Layer 8 of a small transformer language model trained on English Wikipedia (16 layers, counted from 0, width 96).
In attention head 0, each number of a token's query is one row of weights dot the token's vector x plus its bias. The head spreads its attention over the tokens so far by the softmax of query dot key.

Query weights of the head. A number n stands for (n - 500) times 0.0014.
q0 (bias 0.257): 395 531 397 432 308 592 499 549 365 463 394 477 372 553 466 506 479 558 458 556 542 537 285 556 546 384 510 523 658 351 559 555 597 619 497 597 500 577 616 622 578 550 655 336 510 483 570 533 537 377 479 401 413 575 350 558 507 505 607 451 551 482 614 459 362 445 520 647 489 626 590 499 469 613 616 480 541 713 487 464 513 692 512 406 522 469 551 714 456 515 685 495 636 369 405 538
q1 (bias 0.235): 370 441 493 673 609 642 518 636 500 607 622 445 523 435 438 439 442 379 552 373 616 286 485 379 460 559 532 409 512 426 261 396 472 488 391 450 381 508 447 607 502 629 606 418 479 354 481 646 528 505 537 375 442 465 419 569 474 457 710 474 376 496 511 435 539 440 590 506 536 406 455 388 656 546 477 494 644 609 484 258 519 601 563 563 562 374 523 634 587 117 419 492 395 656 381 556
q2 (bias 0.245): 573 645 631 512 498 666 630 768 437 492 482 618 421 491 427 446 507 653 477 374 383 522 267 650 383 584 599 595 379 560 505 533 454 350 641 540 484 564 567 493 566 543 567 700 471 233 470 510 648 480 483 558 480 548 433 612 358 265 559 547 508 464 572 410 366 503 475 477 515 453 527 428 507 634 429 416 575 438 376 537 370 474 475 681 595 442 405 464 445 529 546 546 655 543 273 481
q3 (bias -0.383): 452 492 460 650 523 463 413 385 579 644 471 487 398 608 648 488 454 688 586 389 640 338 670 333 513 485 415 381 464 649 516 451 421 529 377 510 570 460 454 611 501 460 491 354 608 690 610 480 538 513 430 369 523 595 579 639 324 560 610 410 341 450 651 557 615 501 447 594 645 527 538 524 606 509 448 734 679 441 430 292 658 499 470 476 523 602 793 352 525 414 365 295 291 559 812 573
q4 (bias -0.352): 576 711 580 443 605 336 330 495 340 615 540 548 431 690 490 588 543 459 618 554 414 556 517 425 507 462 391 601 552 495 520 558 565 522 582 533 495 588 522 560 596 322 396 397 464 572 535 489 458 564 504 335 654 565 590 579 415 402 547 525 537 319 381 593 719 613 293 473 453 451 487 365 620 553 585 571 360 315 547 513 516 307 388 408 374 504 459 281 483 448 313 404 587 322 236 484
q5 (bias 0.226): 543 476 487 443 285 401 507 435 671 329 574 425 510 561 560 601 711 387 391 498 456 419 241 487 553 430 454 565 613 578 569 582 523 353 446 452 602 433 519 588 495 618 621 703 316 508 537 559 503 400 544 511 570 547 662 433 606 552 524 593 502 696 469 574 392 402 377 294 458 299 646 518 441 748 641 322 355 565 403 457 543 486 388 623 216 554 591 587 379 474 726 707 570 366 580 398
q6 (bias 0.416): 636 544 491 441 463 558 616 542 532 694 433 593 522 455 463 490 340 461 282 526 609 525 420 517 510 696 545 341 484 529 480 287 524 651 403 561 448 478 621 607 708 584 453 416 481 444 659 361 623 513 547 711 741 526 499 508 430 524 633 596 467 407 415 418 357 270 587 277 491 395 553 540 543 650 444 472 467 506 432 550 375 456 539 486 720 363 520 540 635 391 436 260 688 380 248 554
q7 (bias -0.270): 413 559 615 488 583 382 608 429 484 437 614 448 452 546 486 501 494 581 552 463 467 414 806 379 636 677 409 502 489 461 493 355 441 442 393 595 296 383 546 527 698 580 227 486 515 762 490 497 562 506 715 305 490 505 592 472 472 528 296 287 306 675 440 466 473 600 551 438 488 447 391 520 393 440 528 413 612 497 444 589 596 401 417 427 431 510 662 246 321 317 461 287 340 556 595 678
q8 (bias 0.223): 478 565 625 570 478 451 403 567 587 429 446 634 701 515 638 638 463 606 377 640 489 480 648 527 734 309 606 455 321 329 462 353 575 409 395 559 606 603 507 537 582 548 381 284 761 366 483 507 586 519 466 673 776 452 456 716 460 393 363 347 619 569 541 470 477 550 601 742 496 410 530 389 425 624 665 421 394 227 431 298 436 645 586 432 571 656 570 623 403 441 533 510 310 665 753 345
q9 (bias -0.165): 475 675 706 423 525 647 659 600 414 573 468 600 378 516 666 426 686 551 348 470 760 382 581 444 602 421 839 572 482 419 318 736 614 535 448 485 505 593 436 550 552 488 667 341 436 459 182 420 521 462 299 415 654 582 433 500 323 576 419 552 639 387 480 599 378 571 516 423 464 540 526 404 462 445 565 324 565 592 195 382 731 373 441 423 386 367 334 641 387 563 356 574 582 467 757 728
q10 (bias -0.054): 580 399 391 564 364 566 598 534 723 579 665 649 411 418 708 520 699 616 354 339 499 538 439 411 715 525 319 467 299 464 349 590 489 390 379 651 660 589 537 401 346 356 481 499 485 646 512 568 518 393 420 401 515 521 403 603 729 663 388 489 473 560 711 674 415 488 540 516 644 721 457 693 525 552 841 440 292 147 467 291 504 593 439 380 583 700 566 340 281 474 412 626 290 428 459 388
q11 (bias 0.008): 522 540 410 399 424 431 588 451 111 492 347 531 477 432 460 644 535 121 708 623 631 661 521 401 425 718 681 505 199 496 425 626 741 510 515 325 545 547 431 288 469 569 669 408 516 534 462 396 649 358 546 463 603 367 638 672 686 389 155 459 476 585 418 626 671 470 355 319 366 592 591 168 584 458 259 539 430 395 511 390 618 541 574 428 599 488 549 532 448 405 881 597 566 495 406 447
q12 (bias 0.017): 536 585 553 408 508 475 610 864 666 477 630 674 342 510 543 634 656 673 621 322 370 448 427 592 491 487 750 572 675 760 754 401 427 663 518 415 523 382 512 463 485 559 634 396 356 490 742 459 789 552 742 466 492 653 406 330 375 529 409 575 613 333 653 255 345 572 418 497 310 499 527 598 482 412 176 522 736 429 605 493 450 369 507 493 372 540 553 391 529 523 694 500 441 733 440 308
q13 (bias -0.020): 576 773 475 582 709 362 326 221 650 529 419 333 192 555 373 536 599 540 460 477 501 488 551 630 626 436 703 451 310 788 372 510 530 748 640 565 943 543 450 204 658 356 438 678 489 628 369 429 480 459 445 396 521 643 411 610 389 698 397 726 429 281 792 613 659 171 490 560 595 453 564 480 398 451 723 639 624 527 455 512 631 742 627 461 331 697 496 605 546 609 316 540 518 321 456 370
q14 (bias -0.014): 691 505 530 290 546 499 234 511 208 570 501 435 638 610 420 571 276 692 722 506 645 452 423 405 369 514 364 729 367 378 432 251 560 673 279 354 631 298 377 443 535 374 473 222 386 648 406 758 618 311 509 472 789 497 704 748 774 509 286 696 328 556 727 498 483 401 498 676 682 703 608 380 541 298 383 384 350 570 306 529 343 557 335 384 530 794 709 550 406 462 238 510 448 420 707 876
q15 (bias 0.047): 532 498 488 526 449 530 382 469 323 549 356 361 504 476 397 421 348 587 471 588 559 525 556 321 452 413 650 487 762 430 465 327 551 517 537 411 504 278 594 536 442 518 755 326 617 438 606 446 547 600 681 304 405 388 264 339 596 344 453 350 417 553 606 636 662 254 561 600 511 620 467 260 480 370 415 528 500 491 491 450 600 479 451 430 428 600 538 359 327 526 569 558 365 611 547 422
q16 (bias -0.248): 545 530 531 335 479 569 457 433 436 629 582 457 527 687 466 523 465 633 455 541 454 326 665 419 403 493 366 570 394 555 353 306 511 543 514 469 529 409 626 492 503 411 433 463 493 648 505 459 506 540 556 531 624 536 477 570 507 518 548 396 420 456 564 663 642 383 461 494 597 594 481 504 567 441 489 561 485 528 407 410 622 344 438 554 561 621 574 436 663 517 285 442 377 410 630 551
q17 (bias 0.277): 526 493 540 511 719 426 555 714 562 537 398 352 474 555 251 594 653 474 486 593 644 481 475 635 458 473 603 687 468 493 670 517 682 455 377 541 527 649 720 644 538 668 689 731 448 523 576 469 532 521 757 526 436 617 486 605 356 521 588 352 568 541 411 593 477 492 308 645 291 505 770 573 619 458 650 413 656 547 469 544 375 451 448 512 449 482 370 458 479 576 596 415 533 368 365 551
q18 (bias 0.395): 518 462 462 360 389 468 678 633 491 359 507 450 486 529 398 519 370 395 465 417 399 414 559 527 400 429 526 419 292 468 530 440 475 572 539 471 493 471 404 582 388 702 498 524 581 495 432 546 615 522 424 635 323 576 661 489 549 445 582 551 400 574 553 623 341 447 418 454 468 508 643 413 628 711 386 377 494 638 441 593 522 742 687 359 533 484 531 746 375 574 469 414 582 605 506 390
q19 (bias 0.275): 525 422 537 430 503 406 423 448 463 399 483 472 558 479 624 394 361 409 436 539 559 477 414 514 337 683 583 455 432 455 376 468 484 576 364 430 543 388 428 536 529 655 644 577 517 232 583 509 588 640 564 491 439 600 649 486 536 581 573 467 642 402 489 492 396 495 372 414 422 498 605 488 556 688 481 420 391 466 258 479 615 379 628 556 775 371 562 576 479 553 375 498 529 636 467 474
q20 (bias 0.298): 638 440 297 335 557 471 581 767 307 624 466 631 565 498 418 471 485 429 434 468 540 444 615 617 410 437 593 403 359 477 525 331 218 517 509 555 551 470 537 492 465 534 587 682 433 293 439 517 470 778 621 537 426 502 640 644 453 420 397 493 499 562 411 635 558 540 433 425 385 587 625 310 451 478 367 459 271 538 467 623 456 534 613 523 473 451 388 474 528 544 580 231 558 675 226 381
q21 (bias -0.347): 555 368 492 722 350 685 382 562 458 557 582 559 484 502 573 528 395 505 530 604 448 732 472 433 357 433 657 283 553 402 665 602 376 539 449 496 554 604 603 467 452 355 449 425 499 554 543 452 494 490 473 511 517 452 647 545 490 458 611 679 644 409 506 780 392 639 479 374 657 460 525 518 398 449 598 520 359 540 480 555 599 319 330 469 317 722 630 509 536 569 252 493 498 443 536 415
q22 (bias 0.213): 272 359 484 769 166 544 554 453 464 612 588 322 273 502 362 513 317 346 457 639 387 578 245 463 464 709 507 260 521 382 506 330 547 536 519 566 656 586 375 659 454 711 433 450 239 696 324 370 478 521 456 578 321 475 550 545 471 345 520 453 573 518 544 558 574 734 383 554 498 332 575 393 397 431 665 462 587 521 522 591 428 655 448 446 385 439 620 493 589 416 585 485 410 594 355 531
q23 (bias 0.277): 392 450 373 584 525 550 406 536 689 393 634 464 618 377 739 402 378 558 497 375 819 363 597 430 318 458 464 428 676 449 619 562 504 336 303 641 546 518 507 571 469 472 784 395 531 380 196 586 504 608 540 410 554 507 479 427 594 660 456 836 616 645 396 457 525 530 517 458 621 409 654 421 664 526 609 378 578 520 360 515 517 480 581 498 545 534 549 710 318 666 293 469 373 593 534 569
q24 (bias 0.439): 436 419 627 604 451 305 480 596 335 315 548 341 620 449 462 450 463 542 416 478 399 418 340 419 617 442 451 669 688 358 410 600 537 584 483 483 482 586 627 630 372 551 357 537 268 337 448 404 455 414 511 383 394 585 638 550 603 377 468 470 594 661 639 501 293 579 266 470 465 411 397 278 291 592 450 300 369 657 430 534 574 445 399 332 384 388 624 641 487 474 683 411 812 372 452 415
q25 (bias -0.134): 517 322 714 557 381 718 455 402 621 482 348 372 456 437 401 160 475 563 341 486 631 381 424 520 521 631 377 533 732 449 669 401 564 541 581 412 638 431 659 331 439 457 380 509 214 711 469 615 397 339 682 331 483 248 621 324 597 602 479 413 290 545 581 606 600 566 465 407 380 337 624 473 550 430 481 592 442 203 537 618 323 454 437 369 377 564 562 476 771 507 420 556 518 588 542 586
q26 (bias -0.008): 489 589 683 232 643 389 478 493 606 579 340 393 434 570 419 625 582 639 445 608 641 150 270 576 420 422 460 265 526 539 792 497 466 472 575 403 423 469 567 710 575 545 468 538 350 247 415 571 454 428 692 207 497 677 544 493 513 476 18 331 425 409 577 671 441 720 461 405 418 302 615 639 535 709 271 582 496 821 613 338 261 329 495 677 389 313 483 712 554 460 623 418 504 527 408 305
q27 (bias -0.040): 521 632 376 421 499 661 438 666 512 731 473 458 588 407 665 417 713 713 687 453 246 336 796 410 387 467 688 619 251 503 416 650 395 520 482 377 636 498 579 441 601 524 677 369 545 733 615 358 438 494 389 586 974 618 475 692 407 546 622 603 485 388 328 596 511 345 597 296 347 453 550 596 682 473 506 517 594 669 559 582 669 695 343 483 581 396 507 515 516 570 544 511 532 572 421 564
q28 (bias -0.048): 714 310 281 706 605 520 419 583 438 672 312 589 390 527 398 487 473 523 532 338 629 356 644 533 399 433 473 338 497 482 565 401 335 501 703 523 525 612 330 412 641 590 444 302 460 425 628 511 589 539 425 542 519 651 537 510 480 600 626 298 264 450 581 459 515 515 697 746 346 406 418 692 488 390 566 387 566 554 411 332 562 250 624 527 526 640 489 493 430 451 372 469 506 489 517 456
q29 (bias 0.195): 445 290 498 564 470 317 693 779 292 697 349 427 699 352 604 405 628 537 425 582 285 422 631 331 293 344 500 441 481 707 625 636 551 693 481 543 344 453 428 671 251 601 523 478 562 282 605 366 531 630 433 365 653 521 490 426 444 345 576 361 590 455 184 516 241 470 300 432 368 447 603 460 350 460 701 583 444 495 695 339 327 771 541 449 487 554 496 437 570 468 643 143 615 520 411 456
q30 (bias -0.014): 278 464 422 509 520 440 505 499 517 586 619 383 714 424 565 568 437 470 606 553 456 542 598 371 501 306 501 527 536 446 373 535 460 395 487 774 526 435 541 384 424 425 487 357 775 530 468 580 430 339 618 673 392 422 489 661 403 749 421 571 806 385 357 479 558 631 613 440 555 405 403 627 553 447 454 311 711 341 587 508 549 408 644 537 673 913 440 391 565 627 294 397 211 599 751 569
q31 (bias -0.088): 687 521 374 614 349 442 570 526 454 725 384 272 479 547 480 544 524 633 439 383 509 330 688 567 696 241 541 486 437 450 504 701 335 261 342 628 393 535 389 423 654 478 571 425 430 604 601 523 326 635 531 538 586 454 363 742 645 513 624 363 641 418 470 218 595 518 698 627 318 775 540 426 456 625 372 673 376 387 483 643 565 462 688 550 414 541 550 520 615 666 445 414 639 444 636 732

Each question shows a short text with each token's key, already scaled and adjusted for position as the last token sees it. A number n stands for (n - 500) times 0.0025.

Then comes the last token's vector x. A number n stands for (n - 500) times 0.0072.

0 "e": 934 509 578 558 603 573 596 478 755 382 492 512 421 630 424 451 553 264 387 629 684 287 542 753 693 649 548 562 504 594 495 505
1 "==": 712 555 602 504 535 606 654 447 890 288 498 354 429 533 518 439 844 377 418 722 682 277 642 748 725 715 503 622 452 627 543 595
2 "\n": 304 588 717 543 508 581 678 409 840 292 528 489 510 562 558 462 793 259 406 614 651 362 519 621 718 729 506 504 517 769 458 507
3 "The ": 173 676 846 455 436 625 681 459 863 335 423 355 497 511 498 409 538 373 511 693 657 416 552 688 672 685 567 545 490 633 582 610
4 "D": 325 783 763 342 394 577 672 564 702 337 442 555 522 531 419 353 304 505 584 798 790 308 543 755 696 682 451 575 494 698 545 475
5 "el": 539 536 762 402 352 724 738 418 756 398 384 541 498 593 416 334 184 662 563 687 751 371 554 613 773 581 509 605 483 635 475 516
6 "an": 788 513 631 326 349 674 627 408 615 403 438 505 617 525 352 390 391 758 716 605 648 300 490 654 707 621 535 596 356 616 451 548
7 "e": 684 404 559 325 407 645 696 479 705 421 457 455 609 521 444 338 734 669 712 615 671 351 481 693 755 543 605 558 442 533 469 475
x: 458 417 551 442 413 357 178 634 670 746 500 381 670 427 534 488 352 254 349 349 511 527 303 695 390 463 553 814 473 520 398 336 372 641 596 656 224 580 404 523 563 738 495 613 523 578 324 512 142 602 720 655 667 574 341 499 310 730 287 466 451 644 708 535 396 532 388 260 457 590 816 454 526 411 569 524 562 508 389 293 534 569 577 253 570 565 657 490 479 445 561 593 574 655 371 581
Which two tokens does the last token look at most, in order? 4 "D", 5 "el"

0 "on": 880 410 656 614 456 636 610 588 587 443 455 499 533 612 280 355 575 230 383 695 675 379 556 770 744 589 595 560 418 641 374 532
1 "or": 693 558 667 621 501 582 562 488 635 315 453 466 519 550 330 464 855 261 491 711 679 303 633 689 673 654 582 553 461 630 409 417
2 "s": 269 673 645 421 477 600 617 593 672 358 472 461 577 630 393 457 818 263 397 677 681 325 604 718 749 671 580 643 386 530 420 518
3 ", ": 70 723 727 508 459 606 691 538 806 254 538 396 486 576 493 406 506 431 489 683 752 356 524 731 638 745 576 627 447 668 457 485
4 "in ": 253 695 733 434 447 484 764 414 813 250 464 412 498 572 526 365 255 525 668 737 726 435 553 787 672 786 567 519 382 727 461 515
5 "19": 593 674 751 330 383 533 768 444 754 450 443 433 384 527 399 376 239 566 560 746 683 335 469 630 809 709 543 534 525 710 547 557
6 "6": 916 537 620 289 353 532 601 590 679 213 386 422 447 491 348 522 440 612 657 813 638 232 464 771 712 756 483 513 456 575 473 444
7 "5": 755 509 544 346 317 611 639 505 757 319 389 433 448 474 392 490 792 659 655 733 632 268 547 764 717 656 440 514 332 462 426 472
x: 356 462 550 557 364 364 182 628 483 513 552 441 762 498 497 674 241 445 336 295 495 649 256 505 387 579 530 858 391 339 444 235 609 483 676 608 114 429 427 334 558 820 461 631 518 685 356 621 261 650 623 741 732 421 377 480 462 472 504 452 528 526 714 578 420 606 405 407 541 751 631 487 502 421 533 381 629 413 563 370 491 490 515 298 478 605 535 454 406 372 702 537 708 569 448 456
Which token does the last token look at most? 7 "5"

0 "r": 805 429 676 397 641 564 644 541 724 382 438 559 510 684 495 438 546 251 376 638 666 201 465 705 724 639 607 566 468 597 509 471
1 "u": 694 689 701 418 526 524 592 511 749 364 531 516 414 718 430 405 753 261 414 669 628 298 515 745 759 554 610 504 450 571 414 501
2 "g ": 278 611 750 474 449 558 683 450 839 311 523 490 479 654 458 384 869 337 474 679 690 349 555 750 662 752 500 493 459 598 560 522
3 "A": 190 648 791 444 462 681 649 582 772 338 542 512 500 572 513 414 564 510 532 773 806 358 663 712 659 711 518 504 453 614 445 438
4 "d": 311 668 767 415 441 635 672 533 890 399 456 518 500 528 584 410 258 535 628 728 705 352 552 688 788 650 543 559 379 530 548 478
5 "m": 656 563 724 323 400 572 695 502 737 376 496 500 439 549 388 281 191 595 611 697 794 269 643 715 592 544 435 466 324 567 574 505
6 "in": 832 561 645 292 406 541 649 624 668 276 434 492 390 681 540 355 431 664 682 648 710 361 454 673 770 534 503 520 427 522 404 505
7 "i": 696 444 489 330 307 560 684 515 798 414 494 450 440 602 398 314 736 610 601 671 667 272 504 708 807 608 463 391 456 567 371 433
x: 412 386 456 527 292 403 196 625 688 548 387 466 774 502 617 519 208 335 208 222 548 516 218 212 441 588 511 827 380 444 522 458 373 604 751 495 350 531 483 467 624 792 409 653 554 524 356 551 354 567 662 666 737 462 350 615 397 700 399 401 494 650 743 479 485 575 498 341 439 564 700 396 402 482 697 491 585 402 484 298 510 443 516 345 560 574 563 375 598 398 626 488 594 571 284 519
Which two tokens does the last token look at most, in order? 3 "A", 4 "d"

0 "ou": 871 454 665 563 599 618 551 457 666 406 462 492 490 562 302 417 559 256 397 666 590 341 561 708 729 622 550 473 494 606 591 504
1 "p": 597 492 793 474 482 567 477 509 699 343 457 504 494 628 335 405 787 312 428 642 689 266 592 722 781 662 514 512 395 598 518 483
2 ", ": 290 638 716 561 463 590 686 530 807 246 495 407 467 558 517 427 845 299 444 682 738 353 543 726 653 729 567 598 469 656 464 499
3 "and ": 168 680 701 565 400 599 802 492 712 264 454 378 402 532 516 486 534 395 613 720 783 346 513 678 589 668 526 551 430 679 547 549
4 "P": 326 723 770 399 419 618 680 603 768 300 421 497 492 548 456 291 336 576 607 708 887 305 562 690 729 712 527 571 418 666 562 455
5 "re": 573 675 608 358 348 639 665 506 737 432 499 487 433 592 462 450 205 704 656 659 668 259 558 729 733 609 509 593 537 611 458 484
6 "si": 763 501 655 269 360 601 715 499 696 349 367 617 603 401 403 384 457 645 552 670 530 207 514 667 814 605 509 273 419 590 529 562
7 "d": 753 452 586 320 400 559 500 551 731 475 464 458 579 590 509 412 801 686 688 595 763 353 661 715 770 631 472 697 433 539 396 461
x: 421 347 382 611 362 398 238 757 607 478 586 499 625 406 699 629 222 372 292 306 424 590 270 514 315 595 555 788 415 578 606 342 395 734 650 595 102 646 598 372 622 767 496 742 617 476 382 382 378 539 611 780 498 457 488 542 483 500 307 562 443 659 655 597 383 466 264 263 477 512 596 515 576 642 713 360 534 515 499 374 446 484 597 310 475 607 556 598 472 347 630 530 328 532 525 370
Which two tokens does the last token look at most, in order? 4 "P", 6 "si"

0 "d": 847 331 589 433 524 492 588 524 772 393 482 490 521 564 472 352 574 242 336 615 733 302 577 758 771 627 468 527 478 606 540 480
1 "ev": 594 491 694 386 596 476 692 547 738 362 522 468 398 643 458 420 788 239 388 631 663 344 602 698 831 473 457 544 543 541 524 485
2 "el": 368 731 664 522 513 680 656 493 773 398 376 520 498 616 432 413 790 357 372 660 644 278 604 653 753 581 619 669 566 592 488 553
3 "op": 296 712 804 302 457 580 537 430 673 375 364 378 510 630 536 471 547 404 529 635 724 337 453 640 805 521 458 577 418 555 658 616
4 "m": 346 727 725 415 440 534 589 484 545 352 428 483 524 507 339 377 190 538 555 679 743 241 548 763 678 677 493 582 458 582 509 440
5 "ent ": 670 668 602 385 418 612 686 506 849 352 589 436 469 522 414 402 109 637 643 668 679 327 566 783 701 702 488 553 522 640 542 506
6 "of ": 850 588 586 423 397 574 744 495 798 294 449 443 494 572 462 455 417 642 748 719 639 279 511 771 665 729 568 544 402 688 461 535
7 "man": 777 470 564 292 350 572 710 473 770 373 309 467 543 530 361 505 638 619 824 693 720 290 691 625 722 607 489 639 534 584 436 486
x: 354 328 475 446 465 306 139 524 482 549 414 490 833 378 551 429 355 333 293 333 502 545 249 615 467 366 488 811 534 457 613 302 415 558 844 500 280 404 575 182 613 659 463 637 673 559 477 416 388 665 550 525 609 583 389 663 395 574 400 459 473 437 720 425 523 506 439 438 399 751 637 680 693 566 628 460 593 516 420 311 545 405 627 256 304 677 417 340 402 375 247 557 530 468 554 427
Which token does the last token look at most? 3 "op"

0 "of ": 915 379 691 649 511 558 651 485 735 267 491 425 452 571 546 481 520 343 346 661 656 350 538 779 679 787 571 488 437 656 518 568
1 "M": 657 549 734 488 533 518 705 567 687 270 440 491 518 494 340 354 731 311 326 806 817 230 562 735 680 699 525 576 490 670 518 473
2 "as": 439 633 778 376 528 641 633 469 696 383 457 527 465 552 531 409 746 443 387 760 789 311 560 742 771 544 604 477 525 516 601 504
3 "s": 190 666 651 369 494 611 716 464 773 375 418 538 548 546 348 355 512 458 383 596 780 272 521 651 827 641 612 607 448 576 498 467
4 "a": 280 537 694 355 393 657 673 482 615 335 520 553 537 572 369 455 181 546 629 752 683 335 548 733 703 629 517 596 487 490 424 468
5 "ch": 639 523 742 382 429 548 664 565 665 376 436 420 549 655 495 385 125 617 678 566 619 309 581 687 735 647 389 693 402 547 438 568
6 "us": 866 498 618 289 472 522 684 437 774 391 517 483 467 523 317 475 422 781 595 722 717 265 583 614 657 545 556 669 428 535 480 552
7 "et": 753 350 586 394 336 725 544 615 674 387 455 410 564 594 515 337 722 718 718 663 678 313 561 685 700 648 521 636 473 559 444 433
x: 507 421 594 553 277 344 175 866 532 702 527 299 637 462 566 541 176 410 279 210 422 598 443 588 376 613 490 733 531 460 353 270 395 593 636 681 122 619 351 353 594 710 504 779 550 587 427 471 300 563 659 572 529 522 427 635 378 415 337 612 484 695 678 667 555 397 398 350 506 631 583 425 565 493 771 446 616 515 472 299 488 540 433 423 562 557 522 542 507 439 511 542 690 645 434 467
Which token does the last token look at most? 2 "as"

0 "man": 880 411 697 529 565 554 639 544 725 374 432 440 548 619 362 481 512 299 295 704 695 297 563 728 674 640 613 579 521 587 412 487
1 "y ": 695 480 743 579 471 589 645 463 836 298 465 441 444 597 543 448 832 274 411 672 684 323 592 717 672 771 488 537 456 639 543 531
2 "in ": 382 599 767 535 489 497 737 404 784 268 474 422 461 583 525 362 825 319 531 730 716 405 565 766 677 804 557 484 398 715 452 539
3 "the ": 189 684 821 463 431 597 674 483 904 310 425 394 498 471 436 397 533 363 542 733 646 345 551 647 698 702 557 506 440 598 516 581
4 "c": 339 740 694 402 475 612 696 602 710 294 437 463 477 567 308 327 269 524 650 711 700 241 654 619 792 742 493 565 468 684 452 517
5 "ran": 547 586 672 254 310 608 619 550 696 371 438 469 533 613 353 340 152 740 598 707 744 148 487 696 684 607 546 583 520 567 407 554
6 "b": 861 504 596 319 435 576 628 591 810 331 446 521 465 631 393 372 461 714 652 728 756 304 617 700 708 545 572 618 505 587 435 504
7 "er": 827 353 616 433 364 611 617 499 726 407 367 436 582 575 346 374 871 698 609 602 603 386 585 662 748 615 500 684 477 560 491 457
x: 407 397 365 516 388 530 209 630 627 493 459 335 649 400 548 499 392 340 484 294 499 670 256 583 652 499 546 841 483 429 509 344 650 581 763 658 102 628 484 431 514 590 629 639 559 592 339 490 447 654 643 660 637 592 344 496 471 497 462 522 525 692 804 559 485 517 260 284 456 630 722 501 570 421 647 465 556 373 441 278 592 643 503 243 611 534 451 638 366 328 382 562 776 769 438 467
Which token does the last token look at most? 5 "ran"

0 "de": 889 472 588 542 551 556 596 521 752 470 632 459 484 590 390 402 605 274 329 692 714 285 506 741 710 555 563 538 503 587 477 460
1 "al": 687 614 665 557 515 629 592 443 659 345 479 434 470 607 420 456 864 271 360 717 727 378 532 713 653 654 593 577 417 545 436 510
2 "ing ": 261 643 678 491 483 548 672 541 751 268 544 460 469 526 399 433 863 361 490 674 702 279 549 714 657 757 525 525 493 662 578 497
3 "with ": 142 685 767 514 475 525 675 493 804 230 461 362 488 598 486 438 523 428 582 718 702 355 621 750 607 725 628 552 466 628 519 532
4 "N": 277 702 744 332 484 532 711 504 803 248 441 535 576 484 373 371 323 619 582 814 745 246 539 659 732 689 531 553 450 622 573 487
5 "at": 551 635 747 341 454 632 711 542 804 399 437 401 616 672 275 407 254 667 672 741 730 351 620 720 760 483 562 665 484 460 552 533
6 "u": 842 408 627 300 421 535 720 551 784 416 476 526 460 571 347 420 378 689 654 693 659 329 583 721 780 448 530 496 411 574 432 484
7 "re": 726 433 560 412 383 721 704 552 640 498 503 460 502 675 501 425 801 734 697 701 516 320 641 717 706 641 588 535 422 539 452 455
x: 530 448 367 551 347 566 161 647 734 617 392 405 627 548 538 560 272 496 448 318 467 548 295 534 442 501 572 822 477 435 521 290 459 542 678 748 275 481 424 193 756 705 518 563 495 616 421 439 251 682 675 609 533 498 524 584 239 590 314 503 627 662 813 501 522 417 376 329 393 672 744 410 611 443 611 338 493 474 478 225 576 556 490 283 544 462 584 513 465 280 586 477 713 521 383 505
Which two tokens does the last token look at most, in order? 5 "at", 6 "u"

0 "of ": 915 379 691 649 511 558 651 485 735 267 491 425 452 571 546 481 520 343 346 661 656 350 538 779 679 787 571 488 437 656 518 568
1 "R": 664 620 797 500 584 624 624 550 786 294 454 512 540 568 403 397 686 259 382 840 804 209 512 692 672 679 591 613 481 654 415 442
2 "ep": 379 603 787 205 448 646 682 559 819 457 516 534 451 712 322 323 694 349 338 617 858 322 593 703 749 623 444 508 434 747 443 516
3 "res": 210 721 735 351 564 638 638 488 729 425 476 605 471 510 364 448 546 499 399 724 742 195 641 675 737 549 430 625 351 639 314 436
4 "ent": 317 666 741 401 299 658 625 434 638 438 454 441 534 525 414 455 223 544 619 744 581 306 560 784 685 641 398 689 363 537 477 462
5 "ati": 660 589 706 352 420 650 536 482 731 412 489 472 526 526 329 459 143 623 641 655 618 373 716 653 693 626 509 564 501 502 460 422
6 "v": 890 573 630 325 398 556 586 484 655 274 496 403 523 713 260 464 473 708 835 705 545 299 598 718 634 602 542 680 422 556 410 478
7 "es ": 793 420 519 323 403 621 654 486 782 348 516 449 468 606 388 379 818 719 667 631 670 280 595 809 695 687 550 603 469 631 498 522
x: 522 438 517 509 241 358 186 670 640 555 468 337 874 553 622 589 230 431 375 336 446 511 337 407 457 456 605 727 616 465 458 344 508 526 616 491 167 594 410 176 650 561 517 727 652 476 242 241 285 581 653 616 584 602 287 533 434 411 433 475 517 651 734 564 364 555 418 294 423 683 680 537 439 598 556 348 598 382 427 273 531 435 659 470 497 584 390 549 573 406 707 558 643 525 378 547
Which token does the last token look at most, and with what share of its attention? 2 "ep", with about 40%

0 "ich ": 883 393 698 591 476 572 757 522 797 319 469 438 478 563 438 450 535 324 333 672 753 315 507 749 691 724 482 537 493 657 525 607
1 "or": 685 567 696 590 443 564 669 461 772 374 383 470 575 489 335 398 750 259 430 750 743 281 636 657 739 640 653 562 570 677 483 459
2 "g": 391 708 775 407 507 563 639 460 800 319 433 590 413 688 384 426 704 337 432 676 713 132 562 736 689 634 519 587 397 588 388 629
3 "an": 163 655 675 453 407 669 678 435 624 430 425 572 511 520 343 356 548 457 585 748 707 344 572 686 703 595 498 581 363 586 391 525
4 "s ": 251 628 695 393 478 525 657 482 759 258 462 448 463 584 373 413 115 537 583 716 698 350 622 751 714 750 555 613 460 597 539 555
5 "ser": 537 616 717 295 329 632 598 439 739 293 343 437 394 562 463 489 262 674 624 675 606 281 578 719 761 662 548 624 523 641 420 444
6 "ve ": 869 514 606 319 390 561 714 505 785 312 458 480 533 467 353 468 449 659 711 688 682 252 510 760 699 746 517 604 510 660 552 598
7 "as ": 738 433 534 376 268 504 653 516 715 286 362 399 519 435 491 465 718 624 687 786 624 322 650 811 708 661 471 572 446 620 550 533
x: 416 420 556 486 356 301 296 717 596 543 372 357 756 545 577 717 360 375 349 402 476 592 370 630 477 568 290 650 622 494 499 292 476 582 601 484 273 474 517 338 614 714 521 687 694 568 180 298 391 592 718 607 598 667 270 506 379 473 344 421 493 503 859 636 378 588 459 323 506 857 743 486 624 629 554 438 431 684 378 271 435 414 567 620 356 552 454 542 468 325 568 567 587 297 466 552
Which two tokens does the last token look at most, in order? 5 "ser", 6 "ve "